Layer 8 of a small transformer language model trained on English Wikipedia (11 layers, counted from 0, width 96).
A neuron adds its activation times its output weights to the MLP's output. To switch it off is to set its activation to zero at one token and run the rest of the model.

Output weights of the MLP neurons that the questions are about. A number n stands for n times 0.0098.
n3: 50 -26 -63 15 31 -21 -11 -11 12 -25 -13 -38 13 19 -24 -27 23 -34 -5 49 -10 16 -1 13 14 5 5 -3 9 -17 10 -4 12 33 25 22 8 -36 12 4 32 9 -22 -10 41 -10 19 32 7 2 19 -31 19 7 6 64 11 12 -8 -19 -44 -14 38 -9 14 12 -12 13 67 -40 -10 9 -6 13 8 -3 24 14 -7 12 4 -18 -19 -43 -57 18 6 2 -21 30 -9 14 2 -24 -31 -47
n14: -4 47 14 17 -19 4 -12 -29 0 5 43 -24 28 2 26 -23 -19 25 -37 -22 -30 -6 -32 13 -29 18 -20 -23 51 -4 32 -4 5 -19 10 -2 10 -6 -20 0 10 13 -6 -10 -8 -2 -20 -23 -27 -25 16 -14 12 8 -4 0 -20 -14 -17 6 17 -48 5 -30 -6 -15 17 10 -3 -18 8 30 2 6 19 -8 49 -20 -1 12 -9 -7 -17 31 -19 -24 -43 -3 -16 29 -31 -6 -36 5 53 -38
n23: -42 -19 6 2 8 -49 -13 28 1 13 4 -19 -43 -13 -8 -1 20 -16 38 -58 -14 56 -13 -14 -5 -13 -46 11 7 -12 11 10 6 -8 7 -4 -6 -17 28 37 -42 2 2 -2 30 55 -13 -4 -42 -45 11 -13 6 -19 12 6 -2 19 26 13 22 15 -23 32 -4 -2 -20 22 -1 -4 -12 16 -18 -7 -25 44 -8 1 19 -3 4 -10 -30 -25 -37 3 -14 4 31 6 -20 4 -15 -11 16 -12
n32: -20 9 54 -1 7 -21 -39 -3 42 15 -11 -10 26 4 -12 17 1 21 -33 47 29 -9 67 16 22 -40 26 19 7 -3 -21 3 -2 14 27 13 -24 -14 -3 10 -8 -4 3 -6 32 -17 14 4 4 -14 -7 18 -1 -12 18 -33 0 -15 -19 9 -64 -12 7 -20 25 18 -47 -26 10 10 -45 -48 -26 29 -94 35 5 -28 6 3 -18 -3 2 29 -17 14 30 -6 -20 -19 48 -8 -2 39 -14 -59
n45: -15 -10 -13 -20 3 8 -6 22 -5 5 -21 44 -4 -44 16 2 -12 53 70 1 -1 -12 -8 -14 -32 4 -22 -7 11 -22 11 23 -27 11 -11 -13 1 -18 -22 8 -11 -4 -14 32 32 11 54 -12 3 11 27 -9 23 15 -20 -39 -20 22 -3 -33 21 18 55 -9 -14 -3 35 -9 -15 13 -23 25 -37 -4 -12 -65 6 32 24 -39 7 -16 17 16 -18 8 13 42 43 -10 7 -5 -2 38 16 44
n47: 30 7 5 2 -13 -37 35 21 -20 -1 11 20 17 -24 -10 2 -19 7 -12 47 -6 -25 -4 -30 -41 -31 -8 24 5 -31 -52 -24 -26 -2 -7 4 -37 14 -30 -29 15 21 17 8 33 -33 -14 57 -17 28 -4 14 19 43 41 -43 -26 13 -3 -8 10 -1 10 27 26 -26 34 17 30 -16 8 -41 -51 -1 -4 -30 28 32 22 -9 -8 -41 -23 -9 6 -36 18 -12 13 -41 -1 43 17 8 15 27
n62: 36 7 -24 1 4 -29 -33 -2 9 8 -2 6 -45 40 -24 52 42 -15 -21 1 29 -44 -34 -33 4 4 -5 -24 71 11 17 -8 16 9 -1 13 -16 14 -15 49 32 -11 31 38 34 -2 59 -5 -19 -11 45 -37 -1 -61 -20 -48 -46 32 -49 -75 4 14 0 56 -33 24 -5 -6 -31 -11 -53 10 1 5 43 -24 -1 3 29 10 -12 9 -17 -29 -6 -9 -25 24 -13 27 -24 -27 -42 -16 0 -51
n112: -3 -13 -3 15 3 -18 18 -15 -6 2 -26 -33 23 -24 -4 -36 -19 21 8 -14 -25 -27 2 33 7 27 -5 1 -10 2 -7 -30 -28 19 -9 -6 -29 15 -13 26 -6 10 -18 2 -4 -17 -10 -2 14 0 -13 22 -8 30 2 46 33 -24 -24 -9 -11 7 -22 8 -34 -21 -7 26 -48 -7 -6 -34 14 8 -6 41 -29 9 14 27 41 -33 8 4 8 -15 5 -23 -16 -15 23 -4 41 1 11 -19
n114: -2 -3 -30 17 22 -12 -22 -16 -32 -11 -16 -31 -37 30 12 29 29 42 -34 -6 -33 -2 -12 -19 -10 -52 41 -21 17 -14 -11 6 -26 -10 -33 -30 -29 -26 14 26 27 44 6 33 -15 24 -9 -42 -7 15 6 -13 5 -25 -23 8 41 12 -26 -16 -6 -2 9 -20 -27 -13 -7 -7 13 -10 -9 -3 -4 28 7 -29 -10 20 -40 -37 -18 -7 17 -17 -13 32 -4 25 -29 -17 6 -33 14 16 24 32
n124: -10 -7 -36 -28 11 22 -12 -2 21 -2 21 24 -26 -8 26 38 43 -24 -32 -4 -11 22 -7 20 -41 -7 -64 7 -9 -23 35 -33 -22 18 -13 -32 6 1 20 -14 19 52 6 25 1 -2 -29 20 -17 22 -9 21 7 -32 -27 8 -31 21 -1 -15 38 -46 31 -9 -30 7 26 22 -25 1 -7 -11 -17 14 44 -10 -15 -6 1 19 -14 -67 -3 53 -7 -32 -3 -8 -44 -27 -42 36 -15 5 53 -13
n134: 8 25 6 17 -13 6 24 41 -2 6 -39 -17 -7 9 -26 -17 -8 24 18 47 34 8 -11 30 -2 -23 34 12 -1 -41 -8 -7 30 -8 -18 7 10 4 8 -25 -17 -13 -18 21 -13 1 -24 31 -5 19 36 -9 22 -27 -13 -20 -13 -8 74 9 -18 -33 7 28 50 53 -4 -1 15 20 -22 24 -18 23 10 4 3 -54 -3 -21 -46 -8 -47 11 47 36 14 -5 3 9 -13 24 -32 20 -40 -13
n137: 3 -12 -11 -5 27 13 -5 -24 -47 8 16 -26 -60 -13 0 25 -12 4 33 -36 2 -14 2 5 14 -2 10 -2 28 19 6 6 -48 -8 -16 6 32 2 14 -52 -1 -55 13 -10 6 -10 -43 -21 9 -27 4 -13 2 -3 -12 -4 -16 -15 -27 -12 -2 11 -8 -11 -55 -29 10 -2 -36 23 15 -23 3 -11 -8 42 -41 38 33 1 11 -29 10 31 -12 5 -10 -28 22 13 11 -23 -25 38 18 -24
n139: 13 1 43 5 2 30 -24 -15 1 -11 48 28 -5 31 12 -3 -14 -1 -14 46 -10 -16 -28 -19 -12 5 3 7 -41 24 16 24 2 -4 -40 -13 -6 -33 -34 -18 11 -3 -5 -21 -44 -15 -1 -5 -5 -44 2 16 -30 -14 -34 -40 19 -10 -11 -21 22 17 54 -28 20 42 -33 9 19 6 -22 19 -30 3 1 -6 -10 -17 -14 38 -50 -19 14 -18 60 1 -28 -10 -24 16 -28 58 -13 -6 7 -4
n148: -53 -6 45 24 41 -23 -4 -21 13 9 4 37 36 -12 3 -37 25 14 7 -9 -13 24 59 -27 -15 -2 4 19 -15 -6 20 70 22 32 -75 -29 36 6 3 3 18 -1 -25 21 30 3 14 -9 3 -9 -43 6 -3 -23 57 -17 -18 0 -47 2 -39 -14 -40 -23 26 1 -42 -1 -6 -8 -1 1 -48 -26 -12 -19 -10 -8 0 0 -2 12 -9 -13 4 -36 -47 -11 -63 12 -1 -36 -3 -27 6 -7
n168: 28 -17 -1 -16 1 -6 -14 18 -9 28 3 -9 -31 49 5 -13 -23 42 -22 -11 -22 3 28 -23 -28 26 -25 -4 23 -22 27 35 -24 18 -1 19 -1 -4 -49 -23 -64 0 -1 2 -33 42 38 -31 -23 -1 30 20 -24 -46 8 -29 13 8 9 54 4 37 -25 26 -28 -58 -59 -39 -5 10 16 9 17 -14 27 37 -3 -15 -22 11 5 -40 -59 32 -14 29 20 -28 16 -33 38 21 9 21 -34 -1
n191: 3 7 -12 -16 -1 56 -5 6 19 2 0 25 -20 -22 -37 -6 -17 -9 37 15 5 -5 -62 -34 -40 36 34 24 35 6 13 20 41 1 -37 -21 -26 -37 -2 -37 -33 28 22 -14 28 -13 -1 66 2 -34 3 -2 16 11 2 26 -17 -2 77 -21 -16 0 20 -11 37 14 6 -1 -13 66 -15 -51 -39 -3 -19 -22 8 -4 -42 -10 -24 4 15 -50 -24 -32 7 -23 -15 18 -53 -26 22 -18 -13 -35

Each question names a token from some text and the token that comes next. It shows the activations a of the neurons there, in the order above. A number n stands for n times 0.86.

Then comes g, the gradient of the next token's log-probability with respect to the MLP's output, scaled to length 1. A neuron's effect is roughly proportional to its activation times (output weights . g). A number n stands for n times 0.0041.

"sw", then "ered"
a: 0 1 0 0 0 0 0 0 0 26 0 0 0 0 5 0
g: 5 -45 -13 -15 13 -15 34 48 16 47 6 30 -13 7 25 4 -1 -18 11 -1 14 25 -11 -29 -15 14 47 -4 9 -8 -6 3 11 -2 -62 -5 -4 44 -18 9 -26 33 -34 3 12 -1 -40 -14 -14 -64 56 -2 -13 27 -31 -2 0 -7 14 3 18 -12 -16 22 -1 1 -22 -89 4 -13 2 -2 18 -27 11 16 -8 -2 32 -9 18 1 16 -11 -10 20 15 5 8 -1 20 8 -17 -90 8 15
Which neuron, switched off, lowers the next token's probability most? n168

"\n", then "|  |"
a: 0 0 13 0 4 0 0 0 0 0 0 0 1 5 0 1
g: -19 10 11 2 56 -10 21 -19 -2 4 28 -10 -2 3 -30 -81 31 -4 27 -26 8 -18 -6 -23 -17 -2 -23 -14 -13 17 7 -55 30 -8 -5 5 -33 14 8 42 19 -61 -15 -21 -11 26 -15 -3 9 0 -13 76 4 -16 17 16 11 -24 27 -2 13 -11 -10 17 18 -22 19 51 3 -17 -20 -70 17 -11 -42 30 4 2 -9 2 31 6 28 10 0 -1 39 8 12 -40 25 -8 -26 -21 8 7
Which neuron, switched off, raises the next token's probability most? n45

" | ", then "4"
a: 0 0 0 0 1 0 0 0 18 0 0 0 0 0 25 0
g: 1 31 -28 -8 14 -27 -43 -6 21 0 -39 -7 34 -20 -12 11 2 -2 12 3 -4 15 19 18 15 -13 41 -26 -8 18 27 31 -35 4 -5 -17 17 4 -42 -22 41 12 17 -20 3 -14 -86 -24 -31 14 27 0 4 -36 -21 -3 -23 4 -25 1 -13 -24 18 -44 -15 19 14 -17 -16 -25 24 0 -47 -4 39 -41 -34 36 -1 -10 -43 14 -14 -48 -11 -40 7 16 -34 50 -5 -24 4 -7 33 8
Which neuron, switched off, lowers the next token's probability most? n114

" half", then " believed"
a: 0 0 0 0 7 0 0 0 0 0 0 0 0 0 0 0
g: 28 -30 -5 -14 3 2 30 -11 -1 48 -6 -2 -16 1 -29 14 45 -25 -10 20 15 16 -18 -17 3 -47 29 -18 -9 -34 12 0 36 15 3 0 -31 7 13 69 -48 26 3 -2 -27 -9 -10 32 -21 29 -10 -18 13 7 -3 -41 -5 20 48 27 -14 -25 -19 -21 -8 -17 39 29 -20 -53 42 -25 47 -42 -15 4 -1 -23 35 -2 22 -24 12 35 28 -2 -17 -41 -2 48 21 20 -10 12 8 -4
Which neuron, switched off, raises the next token's probability most? n45

") |", then " Pr"
a: 0 0 0 0 0 0 5 0 0 0 0 0 0 0 0 0
g: 47 16 12 2 22 45 -40 38 3 -28 -10 43 -4 23 -47 -8 -9 36 9 73 13 -2 7 15 -26 4 25 -3 13 -3 7 57 34 -5 0 -34 -17 33 9 27 10 -29 -26 -28 21 -8 -4 -3 4 -25 24 -22 68 -59 6 -8 17 23 -8 -4 -23 -7 -4 49 -26 21 -39 -3 17 7 20 7 -3 17 -1 11 19 -15 -11 -17 17 -8 30 33 15 24 -14 46 22 -2 1 4 -4 6 19 -34
Which neuron, switched off, lowers the next token's probability most? n62

"ada", then "),"
a: 0 0 0 0 0 0 0 0 0 0 5 0 0 0 0 0
g: -37 -13 1 -8 -18 -21 -12 16 1 1 21 7 12 17 15 -26 46 -16 -16 -18 1 -18 -3 -61 27 -6 1 0 9 -4 26 29 -28 23 22 48 -28 -25 -24 -12 24 -17 -13 -30 2 -13 -9 -2 15 13 -16 11 5 -5 -14 -6 20 12 -8 -57 -29 6 -31 -13 -25 -5 -29 -9 -32 -56 -43 2 38 -27 -6 3 5 9 -1 17 -59 14 75 16 -23 -43 5 17 31 -35 16 -49 42 -11 -27 -21
Which neuron, switched off, raises the next token's probability most? n134

"80", then "-"
a: 0 12 0 5 10 0 0 0 0 0 0 0 0 0 0 0
g: -4 10 51 -21 45 28 32 26 -31 8 7 -6 -4 -47 20 -26 28 -9 10 -45 -55 47 28 26 -20 23 26 5 3 16 -36 19 -45 1 -16 36 -11 -9 9 -4 6 -13 14 29 11 52 15 21 -4 21 18 3 -28 18 11 27 -5 14 20 10 -9 8 32 -30 7 -20 4 -63 33 -7 -37 -19 8 15 -21 -9 8 21 52 6 -26 28 -17 9 -36 -8 -11 23 52 -8 -2 15 -20 24 25 -10
Which two neurons, each switched off alone, lower its probability most, in order? n45, n32

"atal", then ","
a: 0 0 1 0 0 0 0 0 0 0 0 23 0 1 0 14
g: 19 7 47 -21 1 -1 -5 9 14 4 31 -56 12 2 5 13 -17 4 5 -30 -22 -44 17 -6 29 1 7 2 -7 6 12 31 -1 -11 -19 27 -10 26 11 -23 -11 12 -6 -29 45 -18 -17 -1 -32 -9 2 4 33 8 -5 -35 -19 -2 64 -6 17 0 -51 33 0 -16 16 -34 -50 45 -4 -27 36 37 -12 -2 7 -62 -40 -14 36 -28 33 -39 -10 -19 -43 -9 14 47 -22 -35 -18 8 -3 5
Which neuron, switched off, lowers the next token's probability most? n191

"ol", then " | "
a: 5 4 0 0 0 0 0 0 0 0 0 0 0 0 1 0
g: 15 21 26 26 -33 11 4 37 10 22 -46 -63 -6 -25 23 0 -14 -22 -30 -9 -17 -51 -4 37 21 44 -33 16 13 -14 1 -19 16 -19 -26 -21 15 55 13 27 6 -23 43 28 2 48 -12 4 -28 -15 -16 -19 -2 -26 13 -6 -12 -34 38 -4 18 -1 13 7 -30 14 -30 -56 -1 18 -2 -41 11 6 -10 33 43 -17 18 -7 47 -21 15 -12 13 -23 -20 -16 -11 7 12 -37 -43 -14 -7 6
Which neuron, switched off, raises the next token's probability most? n3

"la", then ", R"
a: 0 0 0 0 0 0 0 0 0 0 12 1 0 0 0 0
g: 5 -39 1 -9 -5 -26 12 -12 21 19 49 -30 -27 9 18 -5 21 7 36 -92 -31 -57 1 -13 33 -7 -18 -24 40 12 19 2 -45 -25 2 12 -21 -9 23 -20 -5 17 -7 21 10 -13 20 33 -11 6 19 -23 35 39 -25 -5 -23 14 19 -44 14 23 -14 4 -13 -7 6 -39 -58 6 -3 -25 39 -18 -4 -21 -4 -14 -13 7 24 2 27 -13 -60 -26 -13 5 4 11 -31 -41 2 -14 13 -4
Which neuron, switched off, raises the next token's probability most? n134

"han", then "i S"
a: 0 0 0 0 0 0 0 0 0 0 0 3 9 0 0 0
g: 10 -7 29 -18 41 33 16 -6 -11 -1 44 32 5 40 -16 -22 19 11 24 51 24 50 19 -7 29 -6 -3 9 -14 27 16 -7 42 0 20 16 -19 -35 25 10 20 -4 20 -6 -10 -10 26 25 5 12 24 -4 -29 12 -42 46 30 47 -21 14 -2 15 -30 13 -17 -14 -19 36 66 2 -25 3 -17 34 -5 -35 -48 2 6 -20 -48 -2 2 -12 -2 18 54 2 19 26 -2 51 -6 -5 21 -16
Which neuron, switched off, raises the next token's probability most? n137

"38", then "."
a: 0 0 0 0 0 0 0 0 0 22 0 0 0 5 0 0
g: -46 -35 -17 57 -16 19 -42 -27 21 -35 38 -27 25 -43 3 -7 4 -29 1 -21 29 21 3 5 -3 18 -12 32 13 -27 -12 14 17 9 -16 10 26 13 1 -13 -5 12 -40 -39 -27 -70 7 -11 -19 6 12 -14 -75 -12 33 3 18 -8 -4 71 5 -7 18 12 -24 56 -14 -17 -2 6 -21 -13 22 -3 2 0 -21 -5 -38 29 -13 -12 -29 1 -31 5 25 -1 -10 -47 13 2 5 -2 3 -2
Which neuron, switched off, lowers the next token's probability most? n124

"p", then "any"
a: 1 0 0 0 0 0 0 0 0 0 0 0 0 0 1 4
g: 16 -24 25 -30 48 28 13 -6 -29 24 23 4 -24 -32 14 28 -8 -51 3 -15 -8 26 -7 12 -12 25 70 14 24 14 29 7 13 -29 6 20 17 29 30 -5 -18 -27 -12 18 -42 -22 -8 37 -4 2 -24 -17 -11 36 -44 28 -20 -2 -19 -33 -33 17 -54 -4 23 -10 26 2 -14 -71 18 18 5 15 -14 2 25 -33 -20 21 19 10 -15 -38 -9 -7 -16 -19 25 31 3 -27 26 -29 -36 -1
Which neuron, switched off, lowers the next token's probability most? n191

",", then "11"
a: 0 0 0 0 0 0 0 0 38 9 0 0 0 0 0 0
g: 5 3 -9 11 -4 45 7 -23 -17 32 38 0 -40 21 43 25 18 45 5 0 -33 -19 -34 12 -27 9 -46 12 24 46 73 -9 1 9 22 -17 -3 24 30 10 -23 7 36 16 30 -6 52 3 6 -22 29 18 13 -19 -5 -11 -19 -25 -4 11 28 80 1 46 6 -11 -13 -10 18 4 -5 26 -6 -9 13 14 -32 13 -5 -28 -32 6 -37 7 4 23 -24 -16 -46 -3 -19 11 10 -9 -18 32
Which two neurons, each switched off alone, lower its probability most, in order? n114, n124

"ian", then " international"
a: 0 0 0 0 0 0 0 0 1 0 0 4 0 0 0 0
g: -45 34 -13 -42 41 8 10 17 -21 -9 -5 -15 22 -10 -6 -6 -15 -31 26 10 36 -6 11 18 1 56 58 -10 -24 -3 -25 42 5 41 27 -4 13 -23 -3 -5 55 0 -2 -49 19 11 -32 -34 30 27 -9 16 -14 15 -16 -18 -27 -22 -1 -1 -18 0 -27 7 -41 -2 3 -31 2 19 -52 5 -32 25 43 31 9 20 -3 28 -11 3 15 12 -36 32 3 -48 -13 -9 10 -30 -34 29 29 5
Which neuron, switched off, lowers the next token's probability most? n137

" | ", then "6"
a: 0 0 0 0 1 0 0 0 7 0 0 0 0 0 20 0
g: -9 33 -30 -8 8 -42 -35 -27 -1 14 -27 -16 27 -16 -41 15 -16 15 19 -10 2 20 5 -2 8 -20 41 -8 -15 8 30 2 -51 8 4 -7 -31 4 -28 -30 46 51 -3 -24 26 0 -63 33 -23 19 48 -13 -2 -29 -15 11 -6 -24 -59 -1 -1 0 29 -24 -38 -6 -13 -18 -8 -8 19 12 -19 -39 48 -33 -27 26 0 -22 -28 19 15 -29 -2 -2 -8 21 -2 13 -36 -45 -33 4 34 4
Which neuron, switched off, raises the next token's probability most? n168

" Can", then "ad"
a: 0 0 2 0 0 2 0 0 0 0 0 0 0 0 0 0
g: -18 2 -51 8 -12 39 -21 18 -27 -3 11 27 -22 -23 11 9 -21 -18 -19 0 -21 48 -29 26 -32 -13 53 41 -14 48 25 3 32 12 15 -40 32 19 -10 6 -16 7 2 -19 28 4 -16 11 -12 -7 38 20 55 40 -23 20 -26 20 20 13 -32 37 54 24 6 -42 -7 9 36 7 -15 -12 21 -6 -15 1 -11 -2 8 18 4 -4 32 -41 -28 22 -36 42 -17 31 11 -32 -11 5 13 -32
Which neuron, switched off, raises the next token's probability most? n47

" ex", then "ists"
a: 0 0 0 0 0 0 0 0 0 0 20 0 0 0 4 0
g: 22 18 -20 14 -37 2 15 -37 -5 -43 47 11 29 2 -57 -26 -15 7 -16 -7 -27 -21 37 1 41 -12 -11 -26 -20 -62 -13 -47 -24 2 -44 10 26 -29 -60 6 26 3 -10 15 -5 16 -28 52 41 11 -29 2 -7 17 -29 -34 9 -22 0 -24 -4 -26 24 -39 -10 5 10 55 -4 -31 -7 8 -2 -13 5 13 -20 -10 -3 4 -35 -14 -17 -30 -9 27 25 -19 -25 -20 24 15 -17 15 7 -10
Which neuron, switched off, raises the next token's probability most? n168

" ", then "12"
a: 0 0 0 0 0 0 1 0 0 0 0 0 0 0 14 0
g: 43 17 26 -20 16 56 -14 -6 -3 3 13 12 -22 -23 44 8 23 21 5 24 -10 -12 -17 34 -14 -26 1 30 1 7 42 20 1 -12 45 -30 6 16 59 16 11 13 55 35 11 17 13 -23 19 5 4 11 3 -5 -34 11 10 -27 25 -10 5 43 7 8 -10 -11 -13 -23 34 41 -11 37 25 2 16 31 -31 7 -19 -68 18 -38 -23 -21 12 16 2 46 11 -9 -31 -27 31 -17 -43 20
Which neuron, switched off, lowers the next token's probability most? n168

"ec", then "ima"
a: 0 0 0 5 0 0 0 0 0 0 0 0 0 0 0 0
g: -41 43 3 9 8 -23 -22 -21 12 6 11 -18 23 22 20 -28 21 -21 -6 19 -5 -5 25 33 -15 11 1 53 -4 -9 -31 -7 -19 7 7 -2 -43 -47 30 17 8 9 11 10 10 44 16 9 31 11 -9 -21 -19 -17 -1 -30 -55 12 -5 -26 9 -30 -30 12 46 -33 -12 17 27 13 -17 -12 24 34 -52 -27 -26 23 -19 19 -31 -25 50 1 -2 31 73 -12 -22 29 -12 -28 0 -8 10 -41
Which neuron, switched off, lowers the next token's probability most? n32

" | +", then "7"
a: 0 0 0 2 0 0 0 0 26 0 0 0 0 0 0 1
g: 19 38 -26 12 -11 -30 -27 -2 -12 -25 -25 8 -11 -27 -25 19 -57 35 -32 -47 25 9 20 24 -22 3 47 -2 15 8 14 -34 -25 19 -16 32 -19 -4 -19 0 31 49 -3 -11 8 3 -33 9 -6 25 43 -33 -16 -17 2 14 -14 -46 -10 10 25 -34 14 -35 -31 1 -23 -33 -1 25 11 25 -29 -31 6 1 -4 36 -11 -54 1 17 51 -50 9 9 -22 15 22 -11 -30 -30 22 23 20 -2
Which neuron, switched off, lowers the next token's probability most? n114

"an", then "ik"
a: 1 0 0 0 0 0 0 0 0 0 0 3 3 0 0 0
g: -24 6 -14 -43 0 23 9 -31 -30 41 27 85 -15 -11 -8 16 15 -3 6 -15 -13 -1 18 -25 -30 -30 -10 6 -21 18 13 -46 12 -11 -15 9 -7 11 -11 24 0 -14 6 -12 -8 0 5 10 50 -2 -12 2 -32 -8 -3 46 -8 -7 -45 0 -1 -9 12 19 1 -14 13 27 60 -30 -5 32 3 2 -35 -37 -34 41 6 50 -58 -12 -15 -16 -28 -10 38 -4 48 -4 8 12 -3 -17 51 -18
Which neuron, switched off, lowers the next token's probability most? n139

"x", then "ist"
a: 18 0 0 0 0 0 0 0 0 0 0 0 0 0 0 0
g: 15 -1 -36 -1 -7 -3 2 -35 4 8 35 33 26 -24 -23 -22 -4 28 -26 -56 -41 -28 23 16 24 -10 -20 -30 -17 -16 -38 -53 -32 30 -30 28 24 25 -37 27 31 40 -30 5 -1 -6 -5 27 4 -24 -7 -2 -44 8 8 26 -23 -23 -47 -20 -1 -30 -7 -46 16 -24 6 53 -20 9 4 -13 19 -14 3 15 11 25 20 10 -44 -5 -5 -22 -15 36 7 -13 -35 -11 38 19 -39 17 20 17
Which neuron, switched off, lowers the next token's probability most? n3

" God", then "\""
a: 0 0 1 0 4 12 0 0 0 0 0 0 0 0 0 0
g: -37 -27 -12 11 -7 -24 16 4 -25 20 -67 -70 21 -23 -2 -27 15 -24 -4 -21 0 4 -21 7 18 40 -7 -18 -38 16 22 -43 -7 2 -38 8 33 -6 49 12 -29 36 27 12 1 58 -39 -17 -29 -7 -16 30 24 11 -23 -32 -16 -37 -10 -12 -15 -13 8 -5 5 -18 -11 12 3 11 24 0 -38 23 10 -12 34 -38 13 19 50 10 -17 12 17 8 -30 23 -41 41 -9 -12 17 15 -6 10
Which neuron, switched off, raises the next token's probability most? n47

"he", then "ther"
a: 0 0 0 8 0 0 0 0 0 0 0 0 0 1 0 0
g: 8 -19 18 -52 -46 -33 -16 25 0 22 -27 -48 -25 49 -21 18 4 7 -9 -21 -2 9 8 13 -24 14 7 -41 13 -38 -17 -51 19 18 10 7 -2 10 -31 19 10 19 16 -14 7 -35 1 -51 23 64 -2 -39 20 -16 8 21 10 12 3 -19 31 -12 11 -4 13 -26 47 13 9 2 17 45 0 6 -19 -1 8 39 -32 7 42 0 -22 45 12 -20 -57 -1 0 22 13 -45 4 30 15 -3
Which neuron, switched off, raises the next token's probability most? n32

"|  |", then " B"
a: 0 0 5 0 19 5 0 0 0 0 0 0 0 0 0 0
g: -26 -26 6 22 -57 -15 2 43 -14 7 41 9 -30 -28 33 -8 59 -13 22 5 30 18 29 32 3 33 -16 -18 -21 -2 6 -18 -22 -5 -35 2 -1 18 14 0 20 15 9 -24 -5 -26 29 9 -70 -5 28 5 7 -15 -52 10 11 16 -7 -35 -35 -17 31 -11 21 -29 11 7 -19 25 -27 -2 -19 -9 -9 -44 11 -30 24 5 -64 29 -6 -12 16 -17 41 -23 -25 -41 -4 -17 29 -16 26 11
Which neuron, switched off, lowers the next token's probability most? n45

" Est", then "re"
a: 0 0 0 0 0 0 0 0 7 0 0 0 0 0 0 0
g: 22 28 20 5 1 17 -21 28 -19 -31 -31 -1 -37 5 -38 8 15 28 23 36 33 8 31 -1 -9 -33 -19 -12 -3 19 39 21 0 35 15 -18 20 62 -6 -7 -45 23 -12 -20 -15 -16 29 23 -6 -5 14 -19 23 -1 -27 -6 -42 -17 10 7 31 53 13 -80 13 26 13 -6 17 29 17 46 -11 -9 19 -37 15 23 18 -14 15 7 -16 24 -4 -22 -16 -8 38 36 -36 17 -8 -39 -15 30
Which neuron, switched off, raises the next token's probability most? n114

"is,", then " Brazil"
a: 0 0 0 0 0 0 7 0 0 0 0 27 0 0 0 0
g: -10 66 31 24 19 10 11 -25 -29 -25 10 -3 -25 -5 25 7 -32 10 7 19 19 -28 -21 26 23 -33 -1 11 -50 -34 -3 25 -26 -11 13 2 24 42 34 -21 35 -22 32 1 19 8 -17 19 9 36 7 33 -9 -19 -3 -6 -25 25 -35 -19 31 -15 11 -9 -16 -32 -23 8 21 50 -15 -28 -6 26 1 25 -58 37 55 -15 47 8 1 32 -7 24 12 -17 -5 6 31 26 -10 25 -27 30
Which neuron, switched off, lowers the next token's probability most? n137

" res", then "olution"
a: 0 1 0 0 0 0 0 0 0 2 0 0 0 0 19 0
g: -15 5 16 -30 2 -48 11 -16 12 27 -30 2 49 29 -8 14 9 22 51 26 29 -22 -32 16 11 -25 11 -16 2 48 -6 -41 -22 16 -22 -24 6 -23 -4 -33 -10 -46 -36 0 -22 6 28 -18 14 0 -8 -3 -46 4 -45 -20 42 0 38 -35 -31 3 -22 43 37 17 6 -23 -6 -25 -7 14 6 -1 -7 -28 -19 -6 16 19 18 -9 3 10 0 25 13 -19 16 -57 -15 19 -55 46 -4 -36
Which neuron, switched off, lowers the next token's probability most? n168

" do", then " It"
a: 0 0 0 0 0 0 0 0 0 0 47 1 0 0 6 0
g: -5 -29 -10 33 -5 15 -17 16 24 -40 -50 18 10 26 -17 13 21 7 -33 -1 24 5 5 18 -21 1 21 25 -25 21 33 -14 33 -4 33 11 0 -50 41 -10 -17 -15 -1 -12 -7 30 -7 -36 -7 50 16 -22 33 25 -17 -37 12 2 -19 -28 -3 33 35 10 -3 -5 35 30 3 -14 -8 43 -12 -1 8 -2 12 -15 -45 -50 4 47 -25 -21 51 33 -10 4 55 27 13 1 -24 -37 -36 -16
Which neuron, switched off, lowers the next token's probability most? n134

"ima", then " te"
a: 0 0 0 0 0 0 0 0 0 0 0 1 15 0 0 0
g: -9 32 3 -35 11 -56 -39 -11 5 -36 3 -5 -38 24 10 -6 -10 20 -36 19 39 25 3 -54 -11 -9 -28 30 -21 -15 -16 -29 -2 17 21 22 -37 -23 -28 -15 -1 -2 -13 17 -18 -34 17 41 9 -11 -15 3 20 -4 31 -8 16 65 -18 -11 -19 -27 -1 55 -39 29 -32 -30 13 -24 -32 24 15 10 -15 -7 -30 -25 -11 33 2 -5 -3 -42 9 10 32 -21 -20 54 12 -36 18 11 6 -18
Which neuron, switched off, lowers the next token's probability most? n139

"\n\n", then "General"
a: 0 0 14 0 0 0 0 0 0 0 0 0 0 0 0 1
g: 10 -19 3 7 -18 9 18 7 24 -52 -12 39 -13 22 -26 15 55 -11 43 17 -1 16 -9 23 -5 -8 -26 -33 -21 26 -22 -4 22 -18 8 -30 24 11 -12 16 48 -5 14 19 13 6 29 -32 -20 -66 21 72 -45 -20 2 -4 36 -8 17 19 8 11 -14 -3 20 7 49 -18 3 18 24 -5 4 -37 -3 3 26 23 6 -8 3 52 -6 19 30 14 -18 34 23 -19 9 12 -62 -16 -18 -29
Which neuron, switched off, lowers the next token's probability most? n23

"la", then " M"
a: 0 0 0 0 0 0 0 0 0 0 9 0 3 0 0 0
g: 41 36 46 22 -13 25 18 0 -17 -32 -18 7 37 37 -16 -47 -1 30 -2 68 66 23 0 16 -6 14 -34 31 -5 -21 9 26 -3 -16 1 -41 -43 46 6 19 39 -4 -1 -4 -26 1 2 -17 10 14 3 -13 -12 -40 -1 -8 18 -7 21 -11 -29 10 27 9 38 16 -16 16 52 48 -4 4 -36 26 -15 -5 0 -26 1 -37 -38 4 -5 37 29 -3 4 -14 16 11 -10 11 -8 21 24 -29
Which neuron, switched off, lowers the next token's probability most? n134

" relig", then "ion"
a: 0 0 21 0 0 0 0 0 0 0 0 0 0 0 0 0
g: 27 14 -43 -15 8 -33 -26 10 -6 23 10 -11 17 13 -8 -63 -10 -7 -11 -24 -53 41 14 24 3 25 -17 16 46 34 -24 -3 -2 9 14 -21 0 -14 -2 40 -13 -9 -28 35 12 -29 -22 -26 -32 -5 13 12 -47 -22 -7 2 8 -28 26 7 -4 24 34 4 5 31 -26 1 7 30 0 -6 -52 16 29 -26 -31 -3 18 23 52 49 47 4 18 -24 -1 19 -30 41 12 12 24 24 41 -21
Which neuron, switched off, lowers the next token's probability most? n23